Layer 2 of a small transformer language model trained on English Wikipedia (8 layers, counted from 0, width 128).
Take only the direct path to the model's output, skipping the later layers: a vector added to the residual stream pushes a token's score in proportion to its dot product with that token's output vector.

Output vectors of the tokens that the questions are about. A number n stands for (n - 128) times 0.0086.
"\"\n": 130, 91, 142, 121, 117, 132, 99, 154, 148, 207, 175, 160, 62, 122, 145, 153, 62, 150, 109, 136, 98, 180, 114, 95, 127, 161, 141, 128, 106, 135, 144, 90, 125, 99, 125, 120, 116, 169, 116, 107, 136, 180, 165, 121, 130, 175, 86, 127, 152, 87, 171, 166, 128, 79, 119, 96, 127, 124, 154, 91, 45, 89, 130, 160, 107, 94, 101, 109, 90, 92, 170, 158, 127, 88, 136, 187, 99, 119, 106, 169, 204, 156, 77, 99, 85, 175, 114, 121, 191, 163, 73, 165, 45, 235, 122, 177, 78, 129, 186, 119, 207, 105, 136, 151, 141, 139, 103, 135, 148, 102, 200, 110, 73, 110, 110, 189, 7, 116, 105, 171, 65, 185, 102, 174, 69, 141, 147, 129
"ics": 167, 106, 124, 186, 135, 179, 136, 102, 90, 109, 67, 79, 89, 155, 201, 134, 148, 169, 67, 185, 147, 171, 161, 81, 184, 141, 128, 106, 68, 113, 101, 97, 169, 140, 138, 129, 79, 109, 86, 115, 146, 146, 177, 99, 128, 161, 109, 120, 61, 85, 101, 142, 143, 176, 105, 99, 115, 164, 137, 127, 86, 158, 74, 132, 92, 134, 66, 131, 113, 141, 153, 148, 68, 109, 191, 104, 74, 52, 139, 95, 191, 181, 99, 128, 116, 113, 134, 135, 150, 175, 173, 118, 121, 48, 101, 176, 148, 89, 104, 155, 198, 130, 156, 149, 113, 113, 87, 123, 138, 192, 103, 141, 111, 127, 168, 140, 112, 180, 184, 137, 82, 54, 135, 213, 143, 150, 108, 147
" |": 180, 79, 91, 103, 117, 94, 103, 166, 169, 116, 102, 104, 162, 136, 91, 164, 188, 112, 96, 119, 127, 86, 178, 84, 85, 152, 121, 147, 100, 141, 100, 96, 126, 127, 151, 107, 139, 139, 124, 135, 149, 159, 115, 155, 132, 112, 143, 122, 104, 173, 168, 100, 112, 117, 164, 116, 116, 83, 101, 136, 177, 135, 160, 131, 163, 150, 126, 81, 102, 127, 136, 116, 95, 140, 111, 174, 118, 121, 187, 152, 139, 103, 112, 158, 173, 140, 102, 86, 100, 174, 83, 108, 134, 116, 151, 142, 112, 85, 137, 141, 131, 121, 112, 175, 140, 186, 99, 142, 118, 126, 151, 165, 116, 110, 113, 91, 168, 85, 161, 169, 95, 160, 101, 121, 133, 83, 145, 134
"fess": 143, 157, 200, 113, 118, 162, 190, 112, 73, 152, 112, 136, 141, 151, 177, 112, 116, 145, 93, 110, 176, 121, 133, 132, 155, 215, 237, 118, 159, 131, 146, 86, 129, 172, 121, 108, 139, 130, 114, 69, 142, 155, 126, 147, 117, 188, 103, 189, 112, 91, 219, 167, 79, 165, 60, 128, 52, 148, 99, 102, 94, 78, 148, 133, 94, 109, 37, 109, 113, 122, 231, 109, 82, 168, 216, 145, 146, 108, 143, 126, 160, 103, 100, 183, 111, 96, 95, 115, 110, 58, 115, 141, 99, 112, 82, 153, 122, 133, 101, 119, 146, 161, 197, 60, 178, 117, 142, 106, 96, 88, 97, 137, 85, 180, 107, 168, 119, 120, 57, 155, 184, 80, 33, 137, 96, 195, 123, 107
" represent": 119, 136, 107, 149, 121, 120, 157, 124, 134, 138, 120, 115, 136, 148, 153, 110, 120, 136, 88, 181, 106, 127, 93, 149, 149, 137, 114, 94, 124, 157, 128, 119, 148, 177, 124, 73, 145, 79, 128, 163, 164, 133, 159, 149, 116, 121, 93, 152, 165, 89, 197, 176, 96, 112, 128, 78, 132, 109, 101, 124, 148, 115, 136, 111, 96, 164, 125, 156, 128, 88, 131, 125, 111, 93, 128, 101, 96, 172, 147, 118, 118, 92, 133, 108, 115, 120, 180, 149, 194, 108, 104, 87, 109, 164, 116, 129, 151, 156, 78, 101, 117, 155, 121, 137, 130, 178, 136, 91, 161, 164, 90, 176, 90, 170, 108, 131, 112, 112, 103, 103, 147, 173, 131, 101, 76, 115, 160, 150
"ner": 117, 142, 165, 196, 89, 169, 159, 132, 52, 134, 116, 116, 98, 125, 199, 100, 80, 148, 188, 118, 98, 103, 135, 88, 111, 211, 112, 76, 142, 137, 114, 162, 109, 116, 181, 143, 144, 64, 156, 123, 143, 127, 92, 82, 123, 133, 183, 162, 84, 94, 114, 107, 106, 103, 58, 119, 118, 161, 156, 149, 164, 159, 94, 202, 134, 110, 88, 97, 80, 135, 191, 78, 154, 106, 116, 125, 116, 174, 73, 171, 108, 137, 91, 140, 118, 200, 181, 70, 91, 146, 72, 99, 144, 167, 127, 127, 140, 111, 185, 165, 125, 145, 167, 185, 168, 110, 112, 125, 175, 99, 94, 105, 33, 119, 103, 222, 100, 121, 138, 97, 169, 79, 123, 155, 76, 171, 143, 157
" announced": 126, 122, 160, 148, 117, 151, 73, 130, 73, 181, 108, 153, 124, 148, 100, 98, 88, 130, 131, 94, 226, 79, 76, 105, 145, 168, 126, 95, 86, 88, 113, 87, 143, 182, 142, 128, 118, 114, 154, 119, 126, 190, 134, 96, 126, 137, 131, 120, 37, 88, 206, 190, 138, 139, 143, 139, 148, 139, 198, 137, 162, 100, 184, 88, 95, 165, 119, 109, 170, 81, 103, 43, 139, 119, 130, 78, 105, 190, 119, 124, 157, 101, 137, 127, 138, 92, 115, 160, 169, 95, 76, 101, 107, 115, 89, 102, 146, 162, 82, 150, 151, 188, 119, 140, 140, 165, 134, 117, 84, 160, 152, 166, 75, 160, 131, 100, 148, 141, 128, 163, 133, 121, 122, 106, 159, 126, 151, 149
"ided": 111, 139, 143, 147, 75, 137, 93, 135, 91, 213, 127, 161, 149, 140, 95, 124, 107, 195, 106, 125, 149, 68, 159, 176, 148, 184, 128, 96, 79, 202, 86, 157, 106, 128, 67, 166, 73, 158, 130, 101, 78, 149, 129, 147, 123, 108, 106, 148, 72, 126, 166, 161, 91, 146, 105, 121, 91, 150, 190, 139, 109, 109, 135, 196, 79, 123, 84, 111, 151, 149, 79, 184, 181, 88, 141, 87, 101, 108, 89, 139, 144, 115, 137, 83, 132, 74, 97, 106, 214, 118, 75, 78, 91, 177, 123, 66, 147, 101, 76, 148, 108, 182, 189, 145, 144, 130, 172, 122, 106, 115, 106, 159, 124, 186, 152, 167, 141, 103, 144, 122, 197, 167, 150, 96, 148, 143, 102, 98
"al": 116, 134, 107, 87, 208, 170, 91, 103, 117, 107, 114, 177, 99, 129, 103, 154, 143, 154, 83, 116, 93, 82, 94, 115, 117, 143, 110, 99, 165, 98, 149, 176, 150, 103, 133, 115, 150, 141, 84, 129, 169, 157, 126, 133, 136, 118, 123, 205, 144, 119, 135, 111, 181, 88, 126, 161, 151, 90, 60, 106, 172, 163, 116, 214, 119, 137, 110, 135, 102, 159, 84, 172, 115, 123, 85, 88, 130, 52, 133, 132, 93, 127, 152, 71, 155, 186, 94, 121, 117, 131, 193, 163, 144, 107, 146, 137, 100, 161, 126, 126, 109, 145, 159, 123, 102, 90, 100, 139, 89, 175, 129, 144, 147, 125, 128, 110, 70, 145, 161, 178, 94, 107, 145, 131, 155, 147, 139, 115
"ou": 135, 118, 174, 179, 136, 133, 88, 120, 93, 139, 145, 151, 91, 120, 113, 178, 121, 160, 167, 128, 91, 75, 96, 108, 135, 109, 117, 151, 137, 94, 112, 144, 102, 118, 135, 126, 191, 162, 147, 126, 115, 93, 118, 157, 122, 76, 107, 171, 85, 173, 97, 86, 145, 139, 90, 144, 141, 157, 178, 112, 117, 99, 198, 140, 170, 114, 94, 187, 113, 153, 141, 133, 99, 99, 118, 113, 88, 150, 127, 90, 64, 145, 161, 146, 154, 148, 127, 150, 71, 185, 134, 159, 150, 134, 128, 94, 129, 169, 100, 112, 102, 116, 125, 121, 107, 133, 124, 129, 188, 91, 132, 112, 173, 114, 189, 133, 91, 112, 147, 114, 169, 93, 136, 116, 127, 146, 77, 90
"h": 92, 191, 123, 127, 106, 141, 118, 117, 198, 172, 151, 129, 69, 126, 149, 126, 148, 93, 152, 102, 127, 81, 103, 79, 100, 162, 82, 146, 167, 143, 126, 154, 98, 125, 111, 139, 188, 144, 147, 153, 96, 101, 107, 130, 136, 110, 162, 131, 135, 167, 79, 104, 101, 94, 122, 186, 140, 82, 89, 129, 190, 110, 84, 114, 166, 102, 123, 99, 153, 159, 104, 130, 137, 117, 168, 163, 113, 127, 121, 178, 153, 96, 145, 101, 106, 156, 112, 111, 178, 112, 186, 166, 154, 81, 125, 123, 105, 167, 118, 175, 77, 105, 106, 132, 116, 133, 135, 134, 131, 98, 111, 133, 91, 168, 128, 132, 122, 138, 86, 131, 159, 134, 162, 77, 148, 133, 162, 68
" f": 114, 141, 135, 106, 102, 131, 126, 75, 122, 92, 157, 84, 156, 140, 159, 132, 130, 98, 104, 148, 165, 137, 121, 134, 117, 111, 112, 150, 130, 118, 142, 137, 139, 129, 157, 108, 118, 116, 128, 156, 97, 111, 105, 152, 131, 135, 155, 116, 157, 99, 147, 125, 121, 132, 148, 149, 133, 120, 118, 138, 162, 121, 117, 98, 124, 146, 158, 147, 158, 159, 122, 158, 152, 130, 127, 97, 123, 158, 99, 158, 102, 154, 115, 145, 118, 88, 116, 179, 125, 133, 148, 135, 130, 145, 137, 127, 116, 132, 123, 138, 117, 122, 174, 146, 158, 149, 77, 96, 113, 124, 124, 134, 66, 129, 114, 86, 119, 104, 135, 133, 127, 149, 148, 99, 119, 126, 103, 117
"ent": 119, 138, 173, 154, 190, 193, 99, 119, 190, 109, 103, 111, 105, 106, 53, 123, 151, 100, 131, 97, 78, 139, 118, 162, 199, 169, 76, 109, 133, 130, 100, 207, 143, 107, 132, 136, 117, 108, 107, 140, 91, 172, 92, 152, 135, 190, 147, 158, 97, 80, 96, 148, 175, 168, 139, 123, 137, 99, 139, 110, 48, 85, 112, 175, 159, 177, 100, 77, 146, 97, 103, 158, 121, 103, 177, 49, 87, 130, 171, 162, 144, 131, 130, 128, 106, 110, 129, 69, 131, 121, 140, 135, 130, 89, 159, 147, 110, 84, 150, 131, 127, 164, 160, 96, 116, 180, 122, 126, 128, 71, 97, 141, 192, 106, 140, 133, 125, 78, 154, 108, 159, 102, 125, 112, 162, 138, 118, 169
"elf": 170, 78, 142, 170, 152, 175, 100, 118, 48, 196, 76, 154, 161, 106, 140, 125, 122, 97, 129, 190, 128, 125, 72, 118, 130, 185, 119, 129, 137, 125, 101, 151, 115, 125, 139, 144, 175, 140, 60, 109, 149, 153, 153, 73, 127, 189, 180, 123, 97, 94, 99, 128, 88, 83, 138, 197, 114, 134, 115, 186, 82, 90, 85, 216, 106, 149, 114, 141, 212, 139, 147, 117, 165, 77, 119, 146, 124, 167, 44, 75, 211, 74, 158, 115, 31, 92, 145, 106, 119, 85, 88, 94, 166, 124, 178, 179, 168, 150, 125, 147, 162, 125, 107, 126, 56, 175, 95, 147, 175, 57, 180, 136, 145, 129, 127, 159, 90, 41, 141, 90, 155, 129, 102, 150, 138, 158, 88, 135

Each question shows what one neuron of this layer's MLP adds at an activation of 1. A number n stands for (n - 128) times 0.0034.

n718: 105, 137, 125, 119, 141, 134, 115, 105, 127, 127, 124, 97, 114, 146, 151, 120, 137, 128, 131, 110, 132, 116, 154, 138, 102, 133, 136, 124, 163, 147, 92, 131, 137, 119, 115, 130, 146, 114, 134, 148, 126, 134, 96, 146, 131, 118, 116, 109, 128, 128, 115, 123, 115, 130, 120, 151, 124, 130, 103, 114, 127, 136, 114, 116, 110, 136, 123, 146, 139, 157, 110, 99, 128, 127, 120, 131, 155, 163, 127, 122, 140, 166, 152, 104, 115, 116, 146, 121, 132, 141, 156, 153, 129, 127, 104, 115, 113, 117, 147, 157, 123, 110, 125, 104, 143, 138, 124, 129, 119, 141, 114, 143, 128, 139, 119, 89, 144, 90, 148, 139, 111, 120, 125, 132, 139, 161, 133, 143
Which three tokens does it push up most, strongest first? "h", " f", "al"

n863: 120, 132, 118, 118, 130, 129, 113, 94, 133, 124, 114, 136, 145, 170, 124, 99, 128, 114, 122, 126, 104, 122, 125, 128, 108, 151, 137, 136, 138, 113, 134, 152, 159, 131, 138, 145, 104, 151, 133, 121, 138, 121, 142, 132, 115, 129, 122, 110, 136, 148, 109, 121, 104, 136, 139, 135, 140, 122, 129, 125, 123, 125, 137, 152, 145, 131, 128, 125, 150, 152, 154, 125, 148, 157, 132, 119, 108, 142, 128, 135, 154, 137, 132, 120, 112, 137, 131, 134, 110, 127, 128, 146, 148, 118, 143, 132, 146, 142, 137, 122, 139, 106, 110, 91, 93, 114, 141, 134, 102, 120, 109, 141, 145, 121, 129, 108, 83, 128, 141, 136, 123, 130, 130, 126, 97, 136, 131, 120
Which three tokens does it push up most, strongest first? "elf", "al", "h"

n194: 98, 135, 112, 101, 97, 93, 159, 100, 122, 146, 147, 96, 146, 125, 134, 109, 103, 140, 94, 100, 81, 131, 138, 151, 128, 126, 122, 125, 125, 95, 112, 135, 150, 167, 159, 136, 107, 96, 115, 102, 114, 161, 125, 135, 118, 150, 149, 138, 119, 122, 148, 136, 121, 105, 136, 156, 149, 120, 118, 122, 114, 137, 149, 99, 156, 138, 122, 128, 139, 178, 154, 141, 143, 120, 140, 129, 126, 120, 156, 104, 114, 134, 156, 161, 129, 104, 132, 146, 115, 140, 92, 149, 131, 137, 113, 151, 164, 92, 108, 145, 132, 144, 114, 117, 155, 112, 122, 106, 105, 117, 115, 148, 142, 136, 84, 145, 109, 160, 143, 152, 120, 117, 137, 135, 125, 169, 101, 138
Which two tokens does it push up most, strongest first? "fess", " f"

n284: 139, 144, 134, 115, 110, 132, 158, 116, 126, 141, 125, 131, 116, 108, 161, 133, 135, 127, 121, 134, 122, 131, 141, 106, 125, 113, 143, 144, 144, 119, 108, 164, 99, 119, 134, 116, 144, 65, 92, 134, 125, 131, 120, 149, 118, 127, 90, 125, 132, 126, 114, 139, 120, 142, 130, 117, 155, 127, 153, 124, 128, 145, 131, 156, 123, 118, 141, 167, 124, 128, 108, 142, 153, 151, 145, 129, 117, 155, 111, 117, 124, 100, 121, 131, 141, 115, 124, 129, 125, 114, 149, 133, 126, 106, 144, 120, 150, 109, 126, 133, 92, 154, 138, 132, 110, 123, 146, 125, 135, 142, 108, 118, 143, 141, 88, 100, 146, 155, 113, 140, 138, 111, 114, 158, 104, 118, 113, 158
Which of these tokens does it push down most? "\"\n"

n132: 126, 140, 93, 126, 144, 142, 129, 98, 124, 116, 126, 120, 165, 116, 132, 168, 130, 118, 121, 106, 118, 131, 121, 120, 103, 131, 128, 158, 142, 104, 105, 153, 121, 128, 126, 126, 150, 151, 122, 133, 101, 138, 107, 120, 166, 128, 145, 111, 106, 133, 130, 125, 104, 93, 130, 146, 114, 141, 111, 137, 108, 132, 137, 122, 119, 108, 139, 120, 128, 122, 133, 107, 138, 111, 133, 144, 141, 137, 111, 138, 135, 125, 90, 110, 147, 122, 69, 130, 124, 129, 127, 139, 139, 135, 139, 94, 167, 97, 128, 138, 106, 122, 123, 147, 137, 136, 124, 124, 128, 112, 124, 145, 140, 163, 167, 158, 145, 121, 146, 158, 101, 169, 111, 143, 145, 140, 133, 117
Pushed up most: " |"

n462: 127, 152, 140, 101, 126, 121, 147, 130, 110, 130, 126, 138, 129, 122, 145, 122, 126, 124, 123, 161, 116, 121, 101, 133, 125, 128, 126, 126, 144, 152, 136, 128, 123, 142, 160, 138, 131, 124, 125, 112, 120, 151, 147, 126, 123, 123, 96, 122, 117, 128, 144, 137, 128, 106, 112, 130, 100, 131, 123, 117, 116, 154, 111, 153, 126, 110, 115, 135, 108, 134, 108, 115, 111, 143, 115, 147, 128, 123, 122, 146, 135, 128, 91, 120, 149, 149, 134, 117, 130, 141, 132, 151, 159, 140, 140, 137, 139, 126, 120, 140, 115, 122, 112, 110, 107, 125, 145, 148, 126, 129, 117, 101, 113, 125, 149, 151, 141, 134, 149, 140, 134, 111, 148, 149, 114, 116, 132, 108
Pushed up most: "ner"

n809: 138, 117, 125, 130, 108, 124, 148, 110, 169, 113, 149, 148, 109, 135, 147, 99, 136, 118, 125, 159, 144, 130, 134, 126, 114, 173, 105, 141, 141, 146, 117, 140, 122, 113, 128, 104, 160, 130, 131, 143, 126, 117, 150, 126, 112, 92, 130, 124, 118, 152, 142, 121, 141, 100, 101, 131, 111, 148, 127, 124, 149, 139, 118, 129, 153, 122, 123, 110, 136, 128, 140, 122, 132, 137, 120, 91, 130, 123, 93, 145, 151, 107, 117, 131, 152, 123, 104, 153, 96, 114, 127, 118, 151, 99, 138, 116, 112, 138, 142, 114, 165, 147, 145, 124, 90, 124, 134, 98, 142, 90, 140, 153, 129, 113, 145, 123, 129, 147, 138, 129, 139, 147, 124, 126, 106, 111, 121, 126
Pushed up most: "h"

n537: 122, 157, 123, 128, 120, 136, 146, 112, 131, 127, 145, 137, 116, 120, 146, 125, 129, 123, 149, 149, 143, 137, 118, 120, 111, 138, 118, 105, 112, 155, 133, 149, 130, 136, 132, 122, 125, 146, 143, 135, 137, 134, 130, 145, 146, 143, 135, 104, 124, 115, 141, 149, 112, 110, 168, 121, 119, 118, 153, 115, 114, 127, 104, 136, 124, 129, 143, 96, 125, 150, 98, 115, 141, 132, 142, 130, 124, 130, 134, 130, 136, 147, 103, 109, 115, 138, 103, 110, 130, 131, 102, 118, 114, 133, 125, 116, 147, 125, 138, 132, 136, 154, 132, 119, 117, 149, 137, 138, 116, 122, 102, 114, 141, 128, 124, 126, 121, 95, 130, 130, 131, 134, 118, 89, 144, 118, 122, 148
Which two tokens does it push up most, strongest first? "ided", "ent"

n558: 145, 128, 123, 139, 116, 118, 128, 147, 102, 135, 115, 140, 108, 138, 138, 128, 125, 122, 103, 131, 134, 128, 140, 107, 128, 117, 137, 126, 100, 127, 154, 142, 124, 121, 143, 122, 125, 124, 119, 132, 139, 146, 132, 97, 147, 106, 151, 123, 131, 110, 120, 132, 142, 165, 140, 124, 118, 128, 135, 119, 114, 138, 108, 134, 144, 136, 124, 122, 157, 120, 128, 132, 133, 128, 137, 136, 113, 105, 149, 129, 151, 125, 128, 131, 117, 165, 142, 146, 114, 107, 112, 132, 120, 126, 137, 121, 135, 122, 133, 139, 128, 130, 114, 125, 109, 131, 132, 124, 123, 128, 138, 106, 130, 124, 129, 128, 118, 146, 133, 145, 113, 151, 113, 135, 130, 129, 135, 128
Which two tokens does it push up most, strongest first? "ics", "\"\n"

n670: 126, 82, 122, 159, 142, 141, 114, 128, 129, 140, 111, 129, 121, 125, 117, 145, 141, 118, 100, 108, 134, 125, 100, 123, 142, 120, 123, 115, 126, 129, 122, 121, 149, 141, 72, 126, 168, 148, 137, 121, 121, 164, 113, 126, 152, 147, 107, 151, 148, 139, 125, 106, 144, 154, 126, 127, 128, 138, 121, 128, 116, 127, 100, 119, 106, 123, 138, 137, 105, 74, 112, 123, 105, 112, 108, 114, 122, 119, 93, 97, 127, 139, 110, 130, 149, 117, 121, 146, 135, 132, 121, 124, 121, 133, 104, 113, 147, 130, 153, 143, 130, 127, 150, 144, 147, 122, 138, 147, 150, 131, 112, 130, 149, 140, 149, 140, 113, 166, 134, 180, 108, 115, 123, 138, 111, 145, 139, 139
Pushed up most: "ics"

n800: 132, 122, 137, 130, 144, 114, 143, 141, 125, 124, 119, 147, 108, 127, 124, 121, 104, 148, 108, 127, 159, 114, 121, 132, 136, 126, 111, 115, 129, 146, 112, 140, 121, 142, 109, 134, 131, 118, 114, 136, 114, 139, 142, 120, 113, 114, 133, 80, 102, 143, 144, 112, 87, 139, 114, 105, 123, 104, 127, 158, 143, 146, 121, 103, 136, 116, 146, 129, 108, 146, 130, 125, 140, 149, 129, 125, 118, 132, 111, 136, 123, 150, 119, 104, 158, 146, 135, 153, 110, 128, 138, 129, 126, 128, 124, 136, 123, 142, 128, 104, 111, 127, 122, 127, 147, 137, 163, 127, 159, 122, 121, 100, 116, 129, 149, 155, 135, 160, 123, 137, 114, 100, 103, 150, 139, 122, 112, 179
Which three tokens does it push up most, strongest first? "ner", "ics", " announced"

n176: 117, 142, 141, 105, 127, 79, 124, 130, 77, 157, 157, 163, 119, 124, 143, 142, 164, 146, 105, 115, 110, 126, 132, 114, 141, 118, 171, 103, 114, 153, 121, 133, 104, 113, 105, 129, 124, 137, 127, 122, 172, 87, 137, 118, 97, 104, 107, 105, 93, 108, 146, 113, 140, 145, 163, 137, 129, 129, 139, 111, 116, 126, 90, 115, 120, 111, 126, 138, 101, 122, 135, 140, 151, 131, 134, 121, 148, 115, 142, 135, 92, 98, 138, 156, 115, 103, 94, 113, 142, 98, 130, 111, 131, 121, 138, 121, 135, 132, 170, 167, 121, 122, 113, 135, 115, 151, 136, 123, 127, 117, 121, 168, 97, 140, 137, 133, 141, 133, 126, 154, 119, 158, 153, 140, 163, 152, 171, 142
Pushed up most: "ided"

n908: 109, 143, 108, 147, 145, 108, 159, 90, 136, 141, 119, 116, 142, 117, 158, 132, 103, 125, 85, 145, 117, 124, 139, 148, 117, 117, 128, 137, 109, 151, 111, 141, 167, 124, 147, 100, 149, 119, 130, 134, 125, 113, 179, 114, 126, 115, 114, 96, 95, 114, 107, 126, 121, 121, 136, 138, 131, 126, 113, 117, 119, 114, 114, 120, 107, 130, 138, 143, 126, 150, 139, 123, 145, 125, 137, 147, 141, 127, 139, 138, 134, 126, 138, 143, 125, 143, 103, 124, 133, 138, 128, 127, 148, 132, 131, 148, 138, 142, 149, 138, 106, 119, 137, 136, 98, 148, 171, 126, 100, 144, 112, 156, 125, 144, 140, 94, 109, 110, 107, 132, 107, 146, 125, 150, 121, 105, 113, 149
Which two tokens does it push up most, strongest first? " represent", "ics"

n979: 141, 127, 112, 139, 137, 156, 146, 141, 99, 148, 131, 145, 137, 162, 102, 136, 119, 142, 95, 150, 124, 145, 95, 145, 149, 136, 146, 127, 113, 118, 137, 72, 105, 150, 141, 127, 168, 152, 164, 107, 85, 140, 146, 91, 125, 116, 129, 132, 145, 148, 120, 117, 119, 152, 114, 150, 104, 129, 101, 130, 160, 84, 136, 114, 115, 146, 121, 150, 110, 127, 148, 104, 117, 104, 145, 188, 131, 130, 151, 116, 110, 106, 169, 163, 121, 133, 125, 142, 137, 112, 118, 138, 114, 124, 137, 137, 122, 99, 160, 114, 151, 91, 141, 126, 106, 154, 118, 112, 131, 137, 136, 143, 129, 102, 137, 119, 144, 143, 92, 100, 147, 110, 119, 144, 101, 138, 107, 151
Pushed up most: "fess"

n102: 134, 145, 131, 138, 147, 146, 137, 115, 116, 124, 137, 135, 96, 148, 158, 140, 154, 127, 131, 120, 154, 139, 131, 146, 132, 118, 108, 130, 129, 139, 110, 137, 115, 111, 124, 137, 147, 116, 131, 138, 127, 131, 102, 128, 107, 141, 120, 128, 137, 120, 131, 120, 107, 113, 123, 169, 146, 99, 108, 107, 129, 117, 111, 123, 136, 115, 147, 123, 116, 129, 119, 128, 125, 151, 145, 149, 136, 130, 124, 134, 140, 122, 130, 133, 146, 141, 130, 97, 160, 118, 135, 99, 144, 116, 130, 110, 124, 128, 125, 139, 128, 142, 128, 121, 120, 127, 115, 139, 154, 136, 125, 104, 114, 141, 142, 143, 136, 115, 143, 108, 125, 109, 116, 117, 128, 111, 114, 121
Which two tokens does it push up most, strongest first? "h", "ner"

n910: 115, 147, 129, 109, 143, 102, 171, 124, 144, 112, 158, 83, 110, 94, 111, 112, 110, 122, 141, 128, 135, 111, 129, 125, 71, 104, 118, 122, 111, 139, 137, 149, 135, 140, 143, 158, 109, 142, 107, 134, 78, 136, 120, 130, 137, 139, 164, 137, 129, 124, 107, 178, 140, 129, 103, 129, 129, 122, 108, 95, 151, 129, 123, 136, 151, 127, 135, 136, 110, 160, 131, 99, 135, 135, 100, 102, 123, 146, 133, 121, 145, 115, 125, 154, 96, 120, 116, 123, 144, 143, 143, 132, 131, 110, 118, 157, 138, 168, 127, 106, 152, 110, 130, 125, 124, 141, 105, 131, 168, 148, 140, 121, 146, 121, 120, 138, 158, 115, 127, 97, 104, 131, 152, 153, 130, 183, 132, 100
Which of these tokens does it push down most? "ided"

n662: 130, 116, 138, 131, 134, 120, 118, 125, 131, 114, 152, 124, 132, 109, 131, 131, 112, 129, 132, 128, 130, 112, 109, 127, 130, 117, 114, 150, 132, 132, 109, 118, 132, 126, 117, 118, 125, 144, 133, 139, 123, 124, 136, 124, 140, 128, 120, 138, 133, 122, 139, 120, 124, 132, 118, 135, 138, 140, 113, 121, 113, 120, 136, 150, 133, 143, 146, 129, 141, 134, 128, 119, 137, 135, 138, 103, 129, 132, 132, 130, 106, 133, 110, 154, 126, 119, 144, 147, 116, 117, 123, 129, 118, 145, 112, 124, 112, 125, 131, 106, 126, 137, 151, 102, 137, 131, 127, 123, 151, 123, 112, 122, 113, 130, 109, 133, 123, 142, 120, 145, 130, 169, 128, 157, 147, 104, 137, 123
Pushed up most: " f"

n769: 117, 157, 130, 121, 130, 116, 101, 142, 150, 132, 144, 116, 100, 124, 145, 126, 76, 149, 154, 140, 111, 164, 143, 124, 109, 123, 104, 130, 147, 133, 137, 153, 138, 151, 154, 161, 119, 112, 112, 113, 92, 123, 133, 131, 172, 130, 128, 121, 140, 100, 102, 113, 121, 97, 142, 153, 112, 157, 126, 129, 148, 105, 117, 129, 154, 141, 123, 179, 137, 155, 134, 126, 143, 124, 129, 132, 123, 140, 115, 147, 147, 142, 110, 156, 102, 119, 112, 99, 101, 97, 109, 110, 134, 134, 195, 142, 167, 128, 116, 121, 137, 136, 136, 137, 101, 122, 118, 113, 126, 118, 138, 111, 140, 112, 119, 154, 123, 92, 148, 109, 132, 127, 115, 148, 110, 138, 140, 86
Which two tokens does it push up most, strongest first? "elf", "ner"

n573: 157, 158, 131, 144, 150, 104, 147, 189, 125, 133, 145, 158, 134, 178, 147, 94, 141, 123, 125, 131, 149, 155, 81, 114, 168, 164, 99, 114, 130, 147, 115, 129, 81, 121, 116, 157, 128, 145, 146, 88, 91, 142, 116, 105, 169, 160, 110, 124, 107, 155, 130, 131, 90, 105, 124, 102, 155, 129, 128, 125, 125, 75, 138, 140, 145, 128, 146, 150, 156, 135, 125, 143, 116, 116, 137, 151, 99, 173, 111, 125, 120, 156, 94, 143, 107, 145, 132, 145, 105, 137, 139, 111, 149, 158, 134, 163, 94, 103, 119, 93, 120, 110, 96, 65, 110, 115, 107, 110, 96, 87, 125, 131, 155, 140, 102, 146, 116, 124, 144, 110, 101, 133, 134, 133, 138, 152, 111, 129
Pushed up most: "elf"

n973: 137, 148, 128, 151, 125, 117, 125, 125, 120, 110, 96, 140, 125, 122, 111, 107, 135, 125, 122, 122, 133, 108, 157, 153, 117, 118, 137, 108, 139, 113, 129, 134, 131, 113, 168, 116, 132, 131, 125, 132, 126, 152, 148, 108, 108, 133, 126, 116, 158, 117, 113, 144, 141, 121, 119, 125, 147, 135, 116, 124, 113, 127, 131, 121, 136, 116, 128, 110, 136, 162, 128, 121, 126, 121, 120, 124, 140, 148, 127, 126, 99, 125, 107, 121, 154, 155, 142, 123, 125, 119, 136, 128, 115, 147, 128, 156, 130, 141, 142, 125, 111, 140, 123, 141, 113, 134, 140, 133, 110, 120, 125, 114, 135, 151, 114, 169, 110, 124, 121, 112, 138, 114, 146, 122, 122, 141, 120, 138
Which two tokens does it push up most, strongest first? "ner", "al"

n428: 109, 102, 160, 162, 150, 98, 172, 104, 125, 125, 160, 109, 91, 112, 129, 98, 170, 156, 103, 113, 114, 119, 124, 178, 109, 141, 141, 135, 142, 128, 55, 152, 117, 120, 130, 143, 106, 120, 163, 126, 141, 106, 113, 146, 100, 129, 114, 145, 154, 125, 150, 163, 118, 127, 103, 154, 155, 121, 139, 83, 122, 128, 78, 118, 103, 125, 127, 155, 112, 103, 113, 108, 156, 93, 164, 139, 160, 129, 120, 145, 145, 150, 144, 112, 121, 139, 137, 95, 151, 98, 93, 84, 108, 148, 172, 120, 169, 166, 107, 138, 100, 127, 113, 119, 156, 137, 104, 116, 126, 118, 123, 130, 132, 130, 133, 142, 114, 128, 156, 110, 157, 124, 90, 127, 156, 132, 133, 131
Pushed up most: "ided"

n945: 121, 130, 112, 130, 111, 103, 94, 121, 142, 154, 134, 119, 140, 124, 123, 128, 132, 115, 114, 110, 120, 131, 121, 115, 139, 137, 109, 118, 135, 148, 149, 133, 114, 123, 110, 136, 138, 124, 128, 119, 140, 123, 132, 149, 121, 119, 121, 140, 153, 99, 114, 145, 155, 126, 122, 94, 131, 118, 100, 114, 125, 117, 109, 118, 122, 138, 106, 130, 158, 125, 130, 116, 114, 132, 133, 111, 122, 127, 143, 135, 157, 138, 107, 132, 107, 133, 115, 94, 113, 129, 134, 116, 144, 141, 141, 111, 144, 137, 143, 142, 161, 152, 113, 138, 127, 162, 120, 119, 106, 98, 132, 129, 152, 142, 127, 136, 131, 126, 123, 131, 121, 149, 127, 136, 140, 143, 136, 143
Which two tokens does it push up most, strongest first? "ent", "\"\n"